Layer 9 of a small transformer language model trained on English Wikipedia (12 layers, counted from 0, width 64).
A neuron's activation on a vector x is SiLU(gate . x) times (in . x), where the dot is the dot product.
The model reads these tokens: "03" "3" " |" " " "08" "24" "0" " |" " A" "ut" "he" " |\n" "|" " " "08" "03" "4" " |" " " "08" "21" "0" " |" " A" "ut" "re" "c" "our" "t" "-" "et" "-"

The vector x that enters this layer's MLP at each token. A number n stands for (n - 500) times 0.0059.
0 "03": 515 549 428 474 662 395 486 707 639 588 470 380 348 435 594 867 411 627 504 415 491 350 472 687 502 497 625 358 395 230 392 475 661 479 619 400 434 503 647 425 551 570 553 502 429 91 521 541 672 480 617 183 284 506 585 492 364 606 445 667 435 534 375 532
1 "3": 418 513 334 426 715 449 544 664 603 560 484 380 347 481 561 814 421 559 530 384 456 376 516 710 433 439 559 413 405 237 404 399 724 432 524 413 431 464 618 433 605 615 587 491 477 117 453 590 718 504 618 118 242 558 551 476 345 543 465 654 537 510 403 544
2 " |": 445 565 521 550 627 485 588 658 574 532 539 410 322 462 602 833 445 593 507 271 415 454 506 642 552 547 711 369 361 144 412 432 651 476 605 360 459 537 625 520 406 502 682 449 416 90 470 479 708 666 499 317 384 413 681 643 319 552 523 621 405 543 417 457
3 " ": 207 575 508 534 747 602 623 653 465 548 516 443 355 517 586 629 450 570 256 432 457 340 500 524 340 429 666 334 452 162 403 391 655 419 701 373 522 488 605 560 573 333 583 487 378 249 467 522 638 731 683 214 35 565 567 623 342 620 538 583 387 431 438 517
4 "08": 456 602 394 594 743 579 517 656 649 439 572 465 482 317 614 761 469 582 468 516 520 410 326 563 293 483 610 381 395 179 400 393 633 352 582 390 427 527 641 527 655 631 694 424 624 137 438 599 473 636 779 273 262 552 637 556 345 658 465 598 560 541 408 610
5 "24": 450 536 401 445 749 458 572 647 773 367 489 406 396 381 590 768 499 565 391 540 412 241 474 713 467 607 590 356 378 206 287 442 735 334 523 372 496 595 682 648 638 582 550 418 444 179 514 576 627 530 657 263 246 600 540 394 384 625 426 572 583 460 491 514
6 "0": 412 371 426 479 711 440 553 569 680 539 452 467 367 377 611 644 400 611 445 506 359 329 426 707 409 450 613 385 408 166 361 457 730 396 447 310 427 503 464 643 663 614 434 470 440 108 494 596 634 696 547 287 226 646 559 417 337 682 461 629 666 497 467 520
7 " |": 366 555 489 503 671 436 662 630 581 482 466 366 287 442 593 722 481 556 445 332 447 408 566 694 566 546 686 337 343 126 389 409 632 412 544 454 502 669 510 525 497 498 654 510 363 60 501 615 705 571 602 395 334 479 628 573 321 634 513 623 511 460 453 524
8 " A": 425 630 241 528 653 542 619 815 546 586 513 584 450 355 596 720 381 639 582 359 537 389 647 509 474 524 602 326 341 154 411 506 547 317 616 431 555 514 723 648 577 477 567 493 636 311 533 567 762 772 537 343 174 602 351 593 446 491 646 586 351 329 456 539
9 "ut": 517 581 207 622 600 463 484 495 687 449 637 653 177 695 500 563 308 589 671 523 469 230 627 360 571 792 448 499 350 280 490 467 523 592 612 361 662 531 630 284 670 445 531 799 465 323 171 614 432 411 619 385 428 591 586 624 474 268 380 376 505 367 385 717
10 "he": 950 357 480 616 481 562 396 571 815 703 560 663 540 463 428 624 406 412 487 495 575 289 802 469 811 520 690 682 420 629 588 503 716 481 570 428 468 297 520 680 697 432 697 512 517 383 378 408 343 562 471 125 337 417 508 629 457 389 373 505 455 272 326 519
11 " |\n": 614 503 454 588 658 395 711 646 562 505 491 372 350 489 642 761 526 781 427 330 426 322 434 633 628 487 797 393 484 70 544 364 541 300 598 461 540 431 593 504 576 459 610 415 502 175 414 468 552 648 526 274 169 527 505 466 393 385 539 656 445 463 414 555
12 "|": 455 605 515 513 627 448 618 635 557 547 596 461 300 460 638 832 343 608 541 225 377 493 462 598 621 596 672 428 393 153 370 480 675 445 648 361 467 552 647 557 405 556 645 411 453 156 433 375 660 682 422 269 409 399 681 648 373 497 553 710 417 534 367 399
13 " ": 251 630 661 594 781 537 634 679 446 541 575 509 321 540 561 587 367 564 263 327 482 350 433 443 423 469 623 445 367 191 401 418 677 377 782 437 601 494 568 611 605 371 618 449 405 265 395 477 620 669 668 272 35 590 531 592 363 518 517 599 472 427 340 427
14 "08": 366 659 482 649 787 566 561 641 641 455 689 593 423 332 642 682 363 548 459 415 555 410 312 536 346 561 583 445 302 254 363 324 572 342 688 426 492 474 600 614 625 590 668 408 710 210 390 554 483 558 876 231 220 588 643 565 479 524 432 575 602 597 375 575
15 "03": 427 499 339 556 780 495 555 655 807 513 504 481 265 367 646 767 357 507 414 498 393 389 425 521 470 567 633 313 296 239 273 385 637 411 655 446 488 542 631 693 619 607 468 358 544 184 521 515 559 493 765 367 262 609 590 395 341 618 373 598 602 537 338 584
16 "4": 452 465 320 481 842 494 678 623 687 612 503 474 289 435 549 750 402 426 444 479 396 342 560 614 433 549 505 459 445 170 317 364 723 324 555 503 478 505 715 605 615 580 377 345 479 217 423 483 551 495 736 242 250 604 593 456 384 628 382 630 647 445 330 455
17 " |": 329 531 497 529 676 461 669 615 548 459 498 407 234 434 581 690 356 525 496 329 487 470 550 705 590 620 739 385 413 117 428 403 553 460 598 497 568 669 505 672 494 484 578 413 396 51 460 587 664 472 682 379 327 483 606 623 394 552 457 617 538 466 388 483
18 " ": 149 547 478 456 771 565 667 639 466 553 531 470 365 553 558 572 447 535 245 504 440 319 517 564 360 471 679 306 458 104 380 411 677 386 656 338 501 557 545 595 599 261 546 485 393 294 476 540 582 596 739 267 28 477 487 619 350 613 474 588 418 385 439 464
19 "08": 378 623 370 519 759 586 543 654 636 447 605 509 460 339 579 689 418 526 486 547 517 401 341 540 293 457 614 350 399 161 373 377 642 325 589 401 461 568 579 563 697 547 740 424 690 160 435 623 453 557 817 299 212 544 575 544 408 621 400 582 598 573 404 559
20 "21": 439 527 339 409 711 536 617 657 745 428 413 540 431 336 615 694 481 475 420 571 384 280 498 715 488 548 645 287 345 155 255 402 759 324 504 363 499 570 613 703 576 527 578 409 490 243 508 540 582 576 656 294 183 536 511 409 395 588 256 546 640 484 497 615
21 "0": 391 355 390 435 706 443 564 554 690 609 454 522 350 379 615 598 369 572 432 516 350 332 416 691 440 469 618 354 426 147 339 463 720 401 449 326 423 509 441 674 664 566 429 468 488 106 510 582 620 648 570 301 199 630 551 418 372 667 410 606 674 493 466 517
22 " |": 322 530 480 437 675 439 685 618 592 492 464 382 271 445 557 701 416 534 479 394 442 424 562 730 547 577 710 332 401 106 413 435 585 407 540 499 555 706 447 613 537 434 615 447 358 56 472 629 664 481 682 392 342 465 603 547 367 589 468 621 530 443 433 517
23 " A": 367 563 204 571 657 544 574 841 508 653 505 551 424 379 532 691 316 658 570 394 459 444 629 536 460 575 661 307 303 166 360 457 514 349 539 507 586 462 696 769 559 371 540 459 666 344 492 460 726 696 573 347 141 558 348 519 412 503 635 575 369 390 484 513
24 "ut": 524 591 104 509 666 526 549 534 450 635 540 663 355 843 639 529 280 549 669 357 377 375 653 363 660 783 501 639 598 317 279 504 554 482 477 516 598 493 399 385 564 486 354 754 578 385 163 544 588 597 617 403 397 563 457 535 587 328 336 246 674 559 364 452
25 "re": 780 361 337 633 402 324 459 497 705 801 715 594 298 503 408 487 432 410 340 624 474 386 552 455 846 396 703 642 427 489 498 185 731 330 627 608 459 427 761 499 609 497 482 483 449 380 374 411 473 440 537 403 332 460 494 455 554 125 396 210 312 379 383 629
26 "c": 479 615 335 645 585 497 508 680 565 347 450 544 372 498 491 390 262 476 538 598 705 250 450 669 759 243 629 419 470 325 136 336 686 533 541 467 342 527 472 560 546 492 253 662 293 329 353 578 601 543 290 302 487 588 228 638 525 407 370 387 506 400 733 556
27 "our": 727 515 423 714 594 558 608 609 603 383 529 712 593 584 357 650 485 532 466 310 512 498 516 753 543 339 595 328 591 347 356 631 717 667 535 230 505 373 663 474 595 489 347 563 525 265 278 815 400 483 679 338 562 612 400 490 550 739 378 403 222 261 385 736
28 "t": 531 510 469 598 684 396 705 678 717 576 481 530 573 573 445 744 515 621 414 411 526 295 510 767 578 431 536 546 455 445 400 177 688 659 464 298 404 353 471 557 718 324 387 465 366 148 399 611 604 338 485 135 555 644 460 497 520 518 501 416 350 479 521 474
29 "-": 383 537 399 399 785 486 625 751 689 574 559 547 439 620 544 760 267 493 381 342 515 454 543 678 466 535 608 329 471 347 456 673 539 556 519 492 493 353 624 470 665 395 668 447 438 189 461 537 662 638 624 331 102 579 354 633 260 399 547 669 424 423 472 546
30 "et": 399 540 347 390 399 290 474 700 667 412 589 617 323 304 412 756 661 611 512 395 411 353 446 406 430 690 469 456 647 273 485 476 603 739 468 563 605 351 605 471 734 553 473 713 615 150 429 496 616 469 442 277 322 479 548 485 663 547 716 462 416 282 348 452
31 "-": 454 511 342 483 725 452 589 772 663 631 462 512 419 664 404 702 324 469 392 474 527 457 587 585 547 537 565 264 332 319 515 675 551 559 470 539 406 374 692 523 609 361 658 476 453 173 462 499 527 799 596 343 130 498 382 675 245 407 628 584 463 445 361 625

Each question shows the input weights of one neuron of the MLP. A number n stands for (n - 500) times 0.0037.

n26 gate: 402 539 636 485 466 455 419 455 412 358 634 522 483 489 522 391 332 565 565 644 454 729 672 500 542 698 664 359 615 567 562 628 640 647 606 476 595 453 391 379 611 504 579 345 478 532 631 346 519 556 264 527 366 486 551 500 414 374 516 539 496 452 474 467
n26 in: 683 623 798 498 416 609 630 502 457 758 377 463 488 442 456 518 662 515 483 463 488 764 359 295 396 521 509 589 460 577 606 334 418 474 163 637 578 375 525 580 463 524 621 405 669 216 511 310 559 316 434 367 453 616 379 337 368 480 654 476 514 500 213 548
Its two highest activations, in order, are on tokens 26 "c", 9 "ut"

n5 gate: 644 442 571 560 351 406 392 425 573 311 295 641 671 612 596 415 329 470 425 655 337 675 493 615 438 345 671 732 472 535 474 556 137 454 538 436 628 659 428 520 548 470 477 559 590 340 657 771 520 478 491 630 402 470 454 450 321 328 449 578 605 320 636 480
n5 in: 357 501 623 613 510 212 647 596 353 485 715 582 706 405 422 450 559 547 184 551 419 449 470 290 539 258 578 515 515 622 575 485 374 608 515 617 667 418 598 335 523 522 450 457 762 229 479 488 755 482 390 315 568 541 414 453 630 597 516 520 585 480 546 492
It fires most on token 9 "ut"

n10 gate: 594 365 638 566 559 421 519 522 354 373 387 355 532 141 638 717 553 347 575 440 555 519 368 452 603 606 457 634 590 602 516 432 380 580 341 470 500 318 566 431 567 455 735 690 490 402 259 609 364 542 477 437 630 375 422 400 640 623 627 549 784 489 486 529
n10 in: 612 595 473 445 538 424 535 949 614 434 520 667 469 610 445 295 737 373 299 498 471 544 431 289 540 556 380 479 448 347 438 390 389 628 209 447 656 710 519 484 507 628 657 185 604 514 606 368 264 416 376 538 504 570 509 599 529 392 491 681 686 303 427 441
On which token does it fire most, and how strongly? 30 "et", at about 11

n24 gate: 423 538 481 381 445 342 283 468 524 476 436 470 475 566 741 488 704 709 577 667 464 592 313 624 542 611 350 361 523 578 774 431 597 443 480 565 391 570 700 348 372 337 721 384 433 382 636 535 429 524 283 414 513 439 726 573 716 493 281 363 360 562 546 364
n24 in: 757 719 543 493 829 679 463 383 655 373 396 444 508 582 452 612 637 435 460 432 409 543 245 280 626 559 627 537 379 312 411 378 607 427 570 510 281 385 496 499 295 403 543 375 449 511 601 514 701 525 221 780 303 519 420 835 445 592 564 476 457 593 482 608
Its two highest activations, in order, are on tokens 2 " |", 12 "|"

n116 gate: 532 510 580 447 195 581 582 287 527 310 350 593 639 560 515 645 649 383 505 689 533 439 536 377 479 502 476 573 527 350 541 564 441 595 571 367 489 581 632 486 456 386 507 543 325 646 496 433 614 319 422 317 405 475 341 570 229 730 438 503 644 488 357 216
n116 in: 532 596 448 741 661 322 364 549 429 602 386 343 527 607 489 319 386 303 477 542 654 478 274 553 578 563 660 561 528 465 358 238 788 406 709 524 573 476 425 539 363 514 505 539 388 437 394 476 286 572 455 564 558 329 612 409 556 564 448 624 518 464 399 759
It fires most on token 18 " "

n173 gate: 361 629 590 385 515 437 576 592 211 594 441 323 175 488 435 219 540 512 596 333 521 389 411 386 455 428 348 528 437 444 597 474 502 730 667 350 594 321 468 330 457 713 325 640 604 451 425 644 595 461 539 593 594 574 500 326 399 294 294 399 445 595 535 473
n173 in: 377 518 495 356 432 475 631 434 383 552 853 378 445 651 339 370 320 484 555 436 504 273 476 639 413 668 334 612 335 279 506 331 315 563 381 514 257 469 487 287 537 397 293 655 467 579 537 312 683 494 471 471 572 288 508 350 398 603 377 540 515 454 678 568
It fires most on token 9 "ut"

n52 gate: 723 539 547 385 317 262 501 679 560 428 625 325 497 407 555 535 326 527 669 512 442 582 416 550 485 327 356 574 555 573 556 587 553 559 446 603 541 355 548 510 571 603 551 748 402 226 591 409 580 568 526 465 594 231 397 410 557 441 409 456 486 548 434 501
n52 in: 551 378 587 543 431 388 512 511 476 615 428 645 531 573 447 487 714 526 311 499 474 462 519 453 373 393 537 567 349 658 614 679 630 515 286 444 366 517 713 390 356 641 387 709 609 168 493 606 691 395 602 476 519 472 505 516 509 507 569 619 463 628 526 596
On which three tokens does it fire most, strongest first? 30 "et", 0 "03", 1 "3"

n87 gate: 529 661 461 600 537 444 284 381 548 519 304 365 465 655 460 438 406 610 562 626 604 587 216 524 498 173 725 292 376 552 335 583 311 491 651 650 480 471 586 479 330 315 528 450 581 418 442 452 752 464 588 471 546 483 504 487 683 435 406 375 533 509 643 566
n87 in: 489 753 450 485 480 538 253 330 469 345 447 511 415 486 452 527 388 565 650 415 628 658 250 637 346 555 501 411 650 607 383 712 381 490 469 620 386 534 642 658 559 435 281 467 574 366 369 617 273 523 582 391 509 447 463 397 632 528 511 345 519 390 547 427
It fires most on token 26 "c"

n61 gate: 596 417 435 422 389 348 402 540 375 532 426 444 415 323 388 361 543 419 375 636 266 417 537 665 708 648 359 449 362 466 571 580 706 676 444 421 457 511 343 454 541 455 700 483 682 416 533 365 515 419 553 545 548 521 570 636 571 344 614 424 613 645 502 446
n61 in: 549 593 429 356 427 517 692 525 411 501 515 742 656 451 587 522 669 822 625 628 703 766 470 452 390 368 516 519 550 478 338 608 373 593 689 551 342 476 539 303 336 506 471 511 554 491 310 583 444 587 365 541 374 349 626 531 489 467 622 567 621 497 404 491
On which token does it fire most, and how strongly? 30 "et", at about 2.6

n12 gate: 646 408 594 715 473 546 324 580 517 526 437 527 682 244 599 506 552 477 633 467 245 522 362 489 509 380 565 283 755 554 612 670 691 584 338 564 607 433 596 350 522 374 431 534 691 677 697 470 418 591 488 429 690 507 394 525 457 390 627 714 407 639 417 408
n12 in: 530 551 617 437 612 684 369 617 343 536 511 568 570 641 489 439 310 678 562 346 385 510 291 619 599 401 351 468 442 244 610 403 615 372 640 276 387 260 584 383 624 684 360 456 728 258 741 503 465 631 548 567 683 647 676 483 254 394 470 308 422 754 446 299
It fires most on token 27 "our"

n75 gate: 355 485 426 531 506 414 420 352 601 191 362 694 604 553 503 494 396 484 411 603 403 406 305 699 564 539 516 489 603 548 579 384 574 529 459 409 450 361 552 487 611 476 378 396 578 530 631 571 483 627 545 476 516 563 508 311 538 467 373 355 853 518 594 645
n75 in: 628 484 479 536 515 794 525 380 686 614 410 588 489 224 380 517 497 498 594 537 537 479 412 573 473 485 492 332 375 507 499 387 321 232 460 655 627 620 277 529 284 660 656 435 524 538 539 511 434 613 285 493 483 504 491 701 532 461 612 593 582 480 505 393
It fires most on token 20 "21"

n155 gate: 429 647 720 393 420 468 486 421 501 672 474 569 452 597 593 628 332 612 566 545 357 550 317 495 466 575 393 390 291 556 778 815 755 320 697 623 549 460 544 541 543 488 604 485 696 401 423 472 333 576 453 637 680 540 660 312 675 472 518 450 441 541 509 397
n155 in: 656 621 501 301 482 553 394 413 845 243 537 485 718 702 653 648 497 425 356 641 644 298 390 441 669 440 520 444 461 531 342 456 460 591 534 493 680 341 552 681 265 645 745 399 362 507 481 414 578 632 596 479 490 416 426 472 644 804 438 555 584 514 437 209
Its two highest activations, in order, are on tokens 12 "|", 14 "08"

n126 gate: 666 462 412 481 585 483 524 276 459 444 143 560 445 390 648 485 534 460 499 598 395 459 350 586 507 784 267 737 446 465 474 691 498 409 440 362 470 563 404 624 576 339 324 364 453 444 308 349 498 472 463 477 493 471 629 458 583 592 407 621 599 388 420 588
n126 in: 657 603 396 418 253 448 538 470 484 625 747 566 508 636 401 263 188 419 730 393 469 289 504 334 684 492 419 389 419 343 672 407 640 338 474 459 475 578 628 470 600 502 431 591 444 559 607 659 398 676 507 508 550 464 476 334 462 558 488 611 457 488 434 449
On which three tokens does it fire most, strongest first? 24 "ut", 9 "ut", 10 "he"

n32 gate: 657 422 527 509 470 604 517 374 469 540 588 569 614 469 438 195 421 362 463 455 434 636 470 496 334 627 565 511 401 518 449 656 488 554 400 487 532 300 509 431 446 535 442 536 450 170 595 669 473 484 669 333 598 419 327 654 392 478 635 544 469 597 501 229
n32 in: 509 332 665 579 594 708 661 529 600 332 586 354 504 611 459 686 268 341 629 465 475 558 468 483 620 428 483 356 441 516 565 401 407 561 407 500 392 482 469 434 386 499 493 401 294 559 295 445 484 489 534 540 400 532 545 350 496 467 501 587 319 614 570 509
It fires most on token 29 "-"

n23 gate: 363 413 470 362 410 512 422 443 510 485 461 448 540 589 337 638 454 541 413 558 638 542 485 570 462 630 426 492 348 462 412 680 536 406 649 583 381 412 207 630 468 680 322 593 445 412 619 563 509 520 548 361 502 636 553 376 565 486 362 453 350 458 535 451
n23 in: 376 499 416 427 621 423 325 441 576 610 384 345 477 512 699 332 626 585 544 583 569 452 418 381 492 600 515 665 431 520 413 515 451 424 535 710 588 309 541 454 302 495 526 397 524 266 494 431 529 316 528 539 534 599 417 517 459 466 368 543 440 448 505 323
Its two highest activations, in order, are on tokens 15 "03", 0 "03"

n146 gate: 395 477 567 494 485 681 406 504 461 520 312 370 347 295 339 553 507 589 706 453 573 444 228 562 517 427 466 467 454 431 386 665 488 500 562 638 587 342 526 414 518 562 167 404 640 621 609 595 563 506 479 391 497 591 526 464 444 556 348 470 392 622 494 513
n146 in: 728 355 624 559 535 477 625 477 528 574 439 564 453 324 445 535 397 538 448 367 536 387 326 387 578 418 528 201 434 517 630 465 238 599 690 574 516 512 463 597 634 443 607 658 363 372 462 555 501 385 328 719 533 487 523 658 484 511 597 354 794 523 643 351
It fires most on token 26 "c"

n19 gate: 494 522 436 477 632 508 456 435 482 463 321 512 596 450 759 473 515 454 578 611 439 410 670 635 647 493 253 437 510 635 609 571 392 484 535 451 550 638 634 690 472 671 641 366 560 619 569 764 551 411 578 675 403 498 583 605 537 385 524 242 523 455 319 383
n19 in: 499 419 519 518 354 651 474 260 379 624 463 675 732 305 439 682 619 743 444 657 793 431 354 674 509 564 532 437 334 377 408 374 464 412 384 628 409 433 536 171 635 390 419 614 351 528 393 408 569 369 434 306 320 395 643 434 812 480 463 419 717 249 393 641
It fires most on token 20 "21"

n152 gate: 597 396 425 529 391 353 425 480 435 623 553 348 568 482 620 556 498 444 535 563 740 507 597 402 569 774 617 402 463 466 787 428 619 618 502 378 489 555 530 590 428 489 457 536 671 704 636 330 696 587 408 391 582 623 576 641 476 504 412 448 542 524 514 551
n152 in: 610 594 337 526 593 406 295 469 551 417 420 592 485 445 352 627 370 562 419 366 323 663 419 675 646 241 264 540 655 578 530 591 607 625 551 652 602 577 398 605 503 321 445 573 489 261 577 566 382 479 766 609 588 593 421 538 665 302 634 417 502 422 538 459
It fires most on token 25 "re"

n57 gate: 592 648 597 399 432 567 318 369 533 504 671 325 348 450 450 558 750 346 491 547 621 585 555 268 484 382 404 729 693 646 651 549 508 375 448 412 456 556 561 419 507 578 655 420 420 336 534 386 538 505 403 499 424 533 344 449 437 708 428 506 545 484 366 510
n57 in: 640 418 436 540 593 565 354 246 634 552 448 315 403 612 540 484 567 321 602 567 432 445 633 437 496 524 329 432 694 396 479 312 432 370 549 555 782 521 393 649 661 638 569 323 342 550 388 521 613 724 506 386 391 385 492 260 324 880 456 534 350 677 589 409
On which token does it fire most, and how strongly? 10 "he", at about 2.6

n140 gate: 503 626 354 279 388 550 441 483 560 536 471 670 579 381 479 530 442 389 467 535 601 507 475 525 363 416 494 469 334 457 443 705 660 494 453 591 572 293 572 539 569 603 560 503 505 462 566 277 518 470 495 538 477 580 606 700 583 618 654 363 687 604 580 402
n140 in: 482 546 714 467 468 406 643 485 321 475 448 542 479 546 591 518 555 456 533 641 394 604 542 372 455 499 577 471 519 610 466 447 388 522 628 436 709 456 527 329 519 606 445 278 640 546 587 386 611 628 541 445 251 589 497 523 522 591 429 663 438 605 476 408
It fires most on token 14 "08"

n104 gate: 605 491 469 484 454 465 502 424 429 678 469 703 659 477 504 294 416 552 455 360 404 319 497 648 418 410 435 385 533 630 631 641 389 439 508 423 617 443 630 354 476 463 520 637 550 569 726 386 529 248 351 417 537 612 485 503 404 649 472 443 589 518 437 526
n104 in: 391 401 484 355 548 472 403 241 655 584 547 538 570 572 592 543 727 508 482 608 703 680 571 278 571 651 781 590 509 304 394 434 671 419 546 701 459 494 462 530 482 574 435 459 368 514 445 504 711 556 438 438 720 500 411 426 724 342 660 687 461 504 432 695
It fires most on token 29 "-"

n18 gate: 427 716 645 557 414 577 742 414 432 518 594 548 482 693 196 322 329 539 473 509 449 373 517 196 412 326 594 381 315 464 407 805 397 453 589 557 222 442 470 274 598 326 484 639 558 654 419 405 488 510 639 668 507 428 483 623 366 520 533 499 461 489 527 575
n18 in: 493 334 406 633 493 384 432 442 293 356 518 555 563 621 659 354 311 553 473 747 761 538 477 628 502 425 566 408 95 410 436 532 409 512 425 559 98 482 708 459 394 382 360 411 401 258 572 506 755 348 613 406 504 591 630 247 741 419 453 283 413 526 327 488
On which three tokens does it fire most, strongest first? 31 "-", 9 "ut", 18 " "

n36 gate: 518 432 201 449 490 249 436 670 585 478 466 463 619 411 472 387 520 498 786 378 491 612 169 350 354 389 446 407 366 487 570 529 475 317 556 658 572 525 477 398 415 506 490 393 197 447 306 607 413 572 526 545 580 416 499 466 680 552 691 636 339 763 440 505
n36 in: 232 362 364 604 364 488 478 607 459 563 455 608 456 401 474 530 700 412 198 434 609 471 419 711 434 675 481 601 513 584 576 519 540 486 500 385 464 614 624 425 540 428 233 650 654 432 310 385 524 442 522 654 485 666 669 467 624 313 316 446 512 329 477 663
It fires most on token 30 "et"

n66 gate: 657 509 688 400 370 538 412 402 610 329 518 434 540 300 378 714 639 361 402 602 481 574 417 653 578 583 507 488 397 529 390 408 552 705 343 457 537 488 456 361 548 489 372 448 449 372 509 419 566 386 532 582 511 634 415 545 610 490 621 497 518 417 662 577
n66 in: 561 455 565 442 280 542 548 395 557 671 464 506 405 562 464 520 701 380 548 562 617 439 490 522 471 349 317 618 516 609 531 545 522 595 427 250 479 514 623 472 579 474 439 491 350 191 487 484 759 593 413 483 490 461 411 700 387 345 647 488 654 591 571 423
Its two highest activations, in order, are on tokens 28 "t", 30 "et"

n141 gate: 509 316 434 623 461 255 584 599 500 426 399 628 625 332 623 136 531 408 602 720 516 490 335 514 241 577 498 606 516 527 478 533 505 585 560 504 612 308 424 505 444 502 484 495 657 192 664 539 612 559 478 531 390 450 541 699 793 371 446 716 800 586 287 535
n141 in: 486 604 692 463 496 574 405 532 485 548 526 259 216 653 506 577 539 542 407 514 704 562 520 632 657 598 463 286 413 388 524 198 373 729 452 430 412 384 431 497 313 433 668 396 559 558 499 476 376 479 556 528 326 528 555 631 520 428 299 486 462 434 749 523
It fires most on token 14 "08"

n120 gate: 289 500 392 465 476 476 458 458 479 552 474 295 503 388 383 431 319 325 407 438 372 467 404 504 535 493 517 586 531 411 485 439 606 442 509 682 505 543 414 485 555 455 346 489 541 342 455 433 312 619 557 704 670 477 417 710 651 412 359 623 329 635 628 510
n120 in: 362 574 542 588 642 413 385 178 487 498 427 633 340 483 617 396 514 523 473 457 562 438 444 567 420 512 444 454 498 331 418 447 563 507 426 502 412 493 566 327 572 676 609 353 512 576 372 467 586 463 586 575 751 503 295 460 434 427 724 525 225 617 684 714
On which token does it fire most, and how strongly? 26 "c", at about 5.6

n29 gate: 573 481 592 477 339 339 402 564 286 465 587 559 382 552 394 380 563 447 527 593 466 391 471 529 453 455 454 451 648 477 263 436 347 646 556 490 627 643 515 492 308 536 735 299 312 432 649 576 264 560 556 460 736 693 476 608 363 627 510 585 640 736 750 503
n29 in: 258 237 441 671 542 569 520 398 605 371 403 603 387 569 682 373 273 568 550 647 240 480 455 614 446 398 767 542 265 493 503 692 610 530 305 403 289 406 404 463 502 475 553 611 574 472 233 501 319 508 577 582 655 366 728 461 626 345 501 342 667 370 424 569
It fires most on token 26 "c"

n162 gate: 656 545 597 418 384 461 389 609 482 474 567 451 351 607 507 416 431 672 542 609 393 280 374 410 519 393 703 355 521 690 660 524 520 477 678 536 593 468 381 454 355 578 522 455 446 585 535 523 490 570 447 380 378 569 517 665 548 332 642 616 562 615 436 343
n162 in: 498 364 337 467 211 569 597 496 395 632 443 239 329 480 435 467 679 448 556 469 434 520 391 500 535 539 424 314 574 411 499 475 623 530 424 394 486 505 461 610 562 571 680 423 396 585 549 401 498 546 286 501 502 494 364 360 479 190 417 525 449 444 486 386
It fires most on token 11 " |\n"

n78 gate: 471 332 578 488 655 498 794 508 391 389 675 431 423 436 577 442 330 412 500 357 557 403 541 477 570 494 350 409 509 471 544 533 488 699 425 379 468 604 489 603 488 515 446 612 396 389 309 572 256 589 473 601 497 410 407 450 318 290 648 558 393 412 581 479
n78 in: 490 491 453 585 493 676 580 570 458 407 502 572 565 576 634 462 298 591 367 476 562 508 490 514 461 525 530 610 490 559 422 444 581 557 423 504 387 578 471 414 661 424 410 473 418 410 494 684 193 428 574 485 563 454 328 466 461 366 389 723 568 617 563 538
It fires most on token 26 "c"

n37 gate: 300 528 527 405 554 644 403 311 588 528 387 443 393 448 583 415 579 342 588 687 572 603 510 310 362 595 509 362 508 521 575 416 415 478 380 883 447 409 669 555 280 432 424 398 338 303 256 560 548 424 570 384 507 639 395 425 484 439 703 340 558 656 506 597
n37 in: 476 499 491 513 537 590 680 621 531 385 653 447 408 207 368 525 779 360 654 720 527 468 484 458 489 444 460 557 372 658 127 674 674 445 407 642 622 502 407 446 476 520 606 477 523 249 268 309 447 354 398 594 567 609 636 351 690 396 658 602 466 514 406 504
On which token does it fire most, and how strongly? 16 "4", at about 2.1

n94 gate: 540 586 640 356 580 640 331 173 639 290 565 585 572 341 619 350 498 375 352 496 527 428 597 810 704 664 449 231 527 463 638 464 516 359 585 578 346 608 492 450 836 549 490 334 563 735 515 433 428 462 623 505 408 475 553 562 442 357 328 331 528 396 414 517
n94 in: 553 477 498 476 572 487 589 366 270 351 453 593 662 447 462 445 163 400 597 266 594 387 530 503 420 624 673 509 404 456 408 670 584 492 534 746 470 255 453 349 358 729 558 550 462 538 383 471 479 444 527 326 516 427 678 567 346 691 421 276 147 524 586 513
It fires most on token 10 "he"

n65 gate: 468 412 416 527 381 662 435 486 546 618 593 364 304 402 488 372 347 306 368 425 346 519 582 422 506 586 705 447 626 556 657 356 751 600 399 451 580 443 421 556 510 472 498 584 534 657 517 495 430 509 486 522 591 683 361 436 431 503 712 616 557 654 347 554
n65 in: 469 339 546 593 561 525 468 274 445 593 395 488 576 624 541 553 415 477 565 548 432 549 487 629 550 628 657 364 445 676 491 519 481 444 419 525 317 436 599 493 711 277 495 633 303 271 671 376 652 252 586 574 504 414 496 515 570 325 659 517 467 561 522 610
Its two highest activations, in order, are on tokens 25 "re", 10 "he"

n1 gate: 524 437 305 499 331 619 604 461 469 463 606 300 466 709 369 554 382 471 265 424 402 371 532 312 437 544 385 608 382 510 627 584 509 458 395 572 564 347 568 527 540 478 570 386 469 352 580 488 355 380 509 669 508 419 287 582 698 436 525 623 448 619 278 530
n1 in: 404 508 647 516 314 522 397 614 650 530 434 433 416 521 469 668 630 551 473 574 510 693 395 563 451 510 484 430 539 485 658 465 547 542 508 512 292 502 587 548 609 315 584 631 565 470 462 298 649 519 608 414 465 632 787 426 378 666 603 419 522 511 619 482
It fires most on token 31 "-"

n136 gate: 436 366 666 470 413 661 463 440 450 386 637 588 436 656 489 530 582 748 372 398 531 414 486 568 468 570 658 668 674 637 398 470 626 716 528 729 493 724 465 306 520 428 651 585 675 559 308 436 416 353 457 366 544 351 383 446 536 274 616 429 533 636 434 611
n136 in: 569 676 369 559 544 430 703 269 473 509 467 587 511 355 484 365 573 584 698 270 587 513 301 435 561 466 375 377 535 322 407 669 674 375 552 420 667 473 496 684 650 582 697 305 356 488 559 667 681 419 567 521 496 450 293 569 602 400 449 419 717 608 466 451
Its two highest activations, in order, are on tokens 24 "ut", 9 "ut"

n8 gate: 459 489 651 445 463 473 706 462 558 522 467 565 458 591 314 415 571 574 388 601 504 272 572 462 578 350 757 439 574 628 534 749 265 447 310 714 602 519 654 533 466 532 650 501 615 405 271 417 430 413 297 489 487 565 422 605 506 400 445 624 501 577 405 590
n8 in: 526 505 481 474 554 388 580 720 660 470 487 591 477 355 772 370 592 374 490 614 668 547 556 437 393 446 486 471 478 560 373 489 515 705 398 490 313 500 602 602 300 489 686 423 481 406 570 210 457 603 468 330 486 467 377 241 551 689 607 474 582 576 538 502
On which token does it fire most, and how strongly? 31 "-", at about 6.8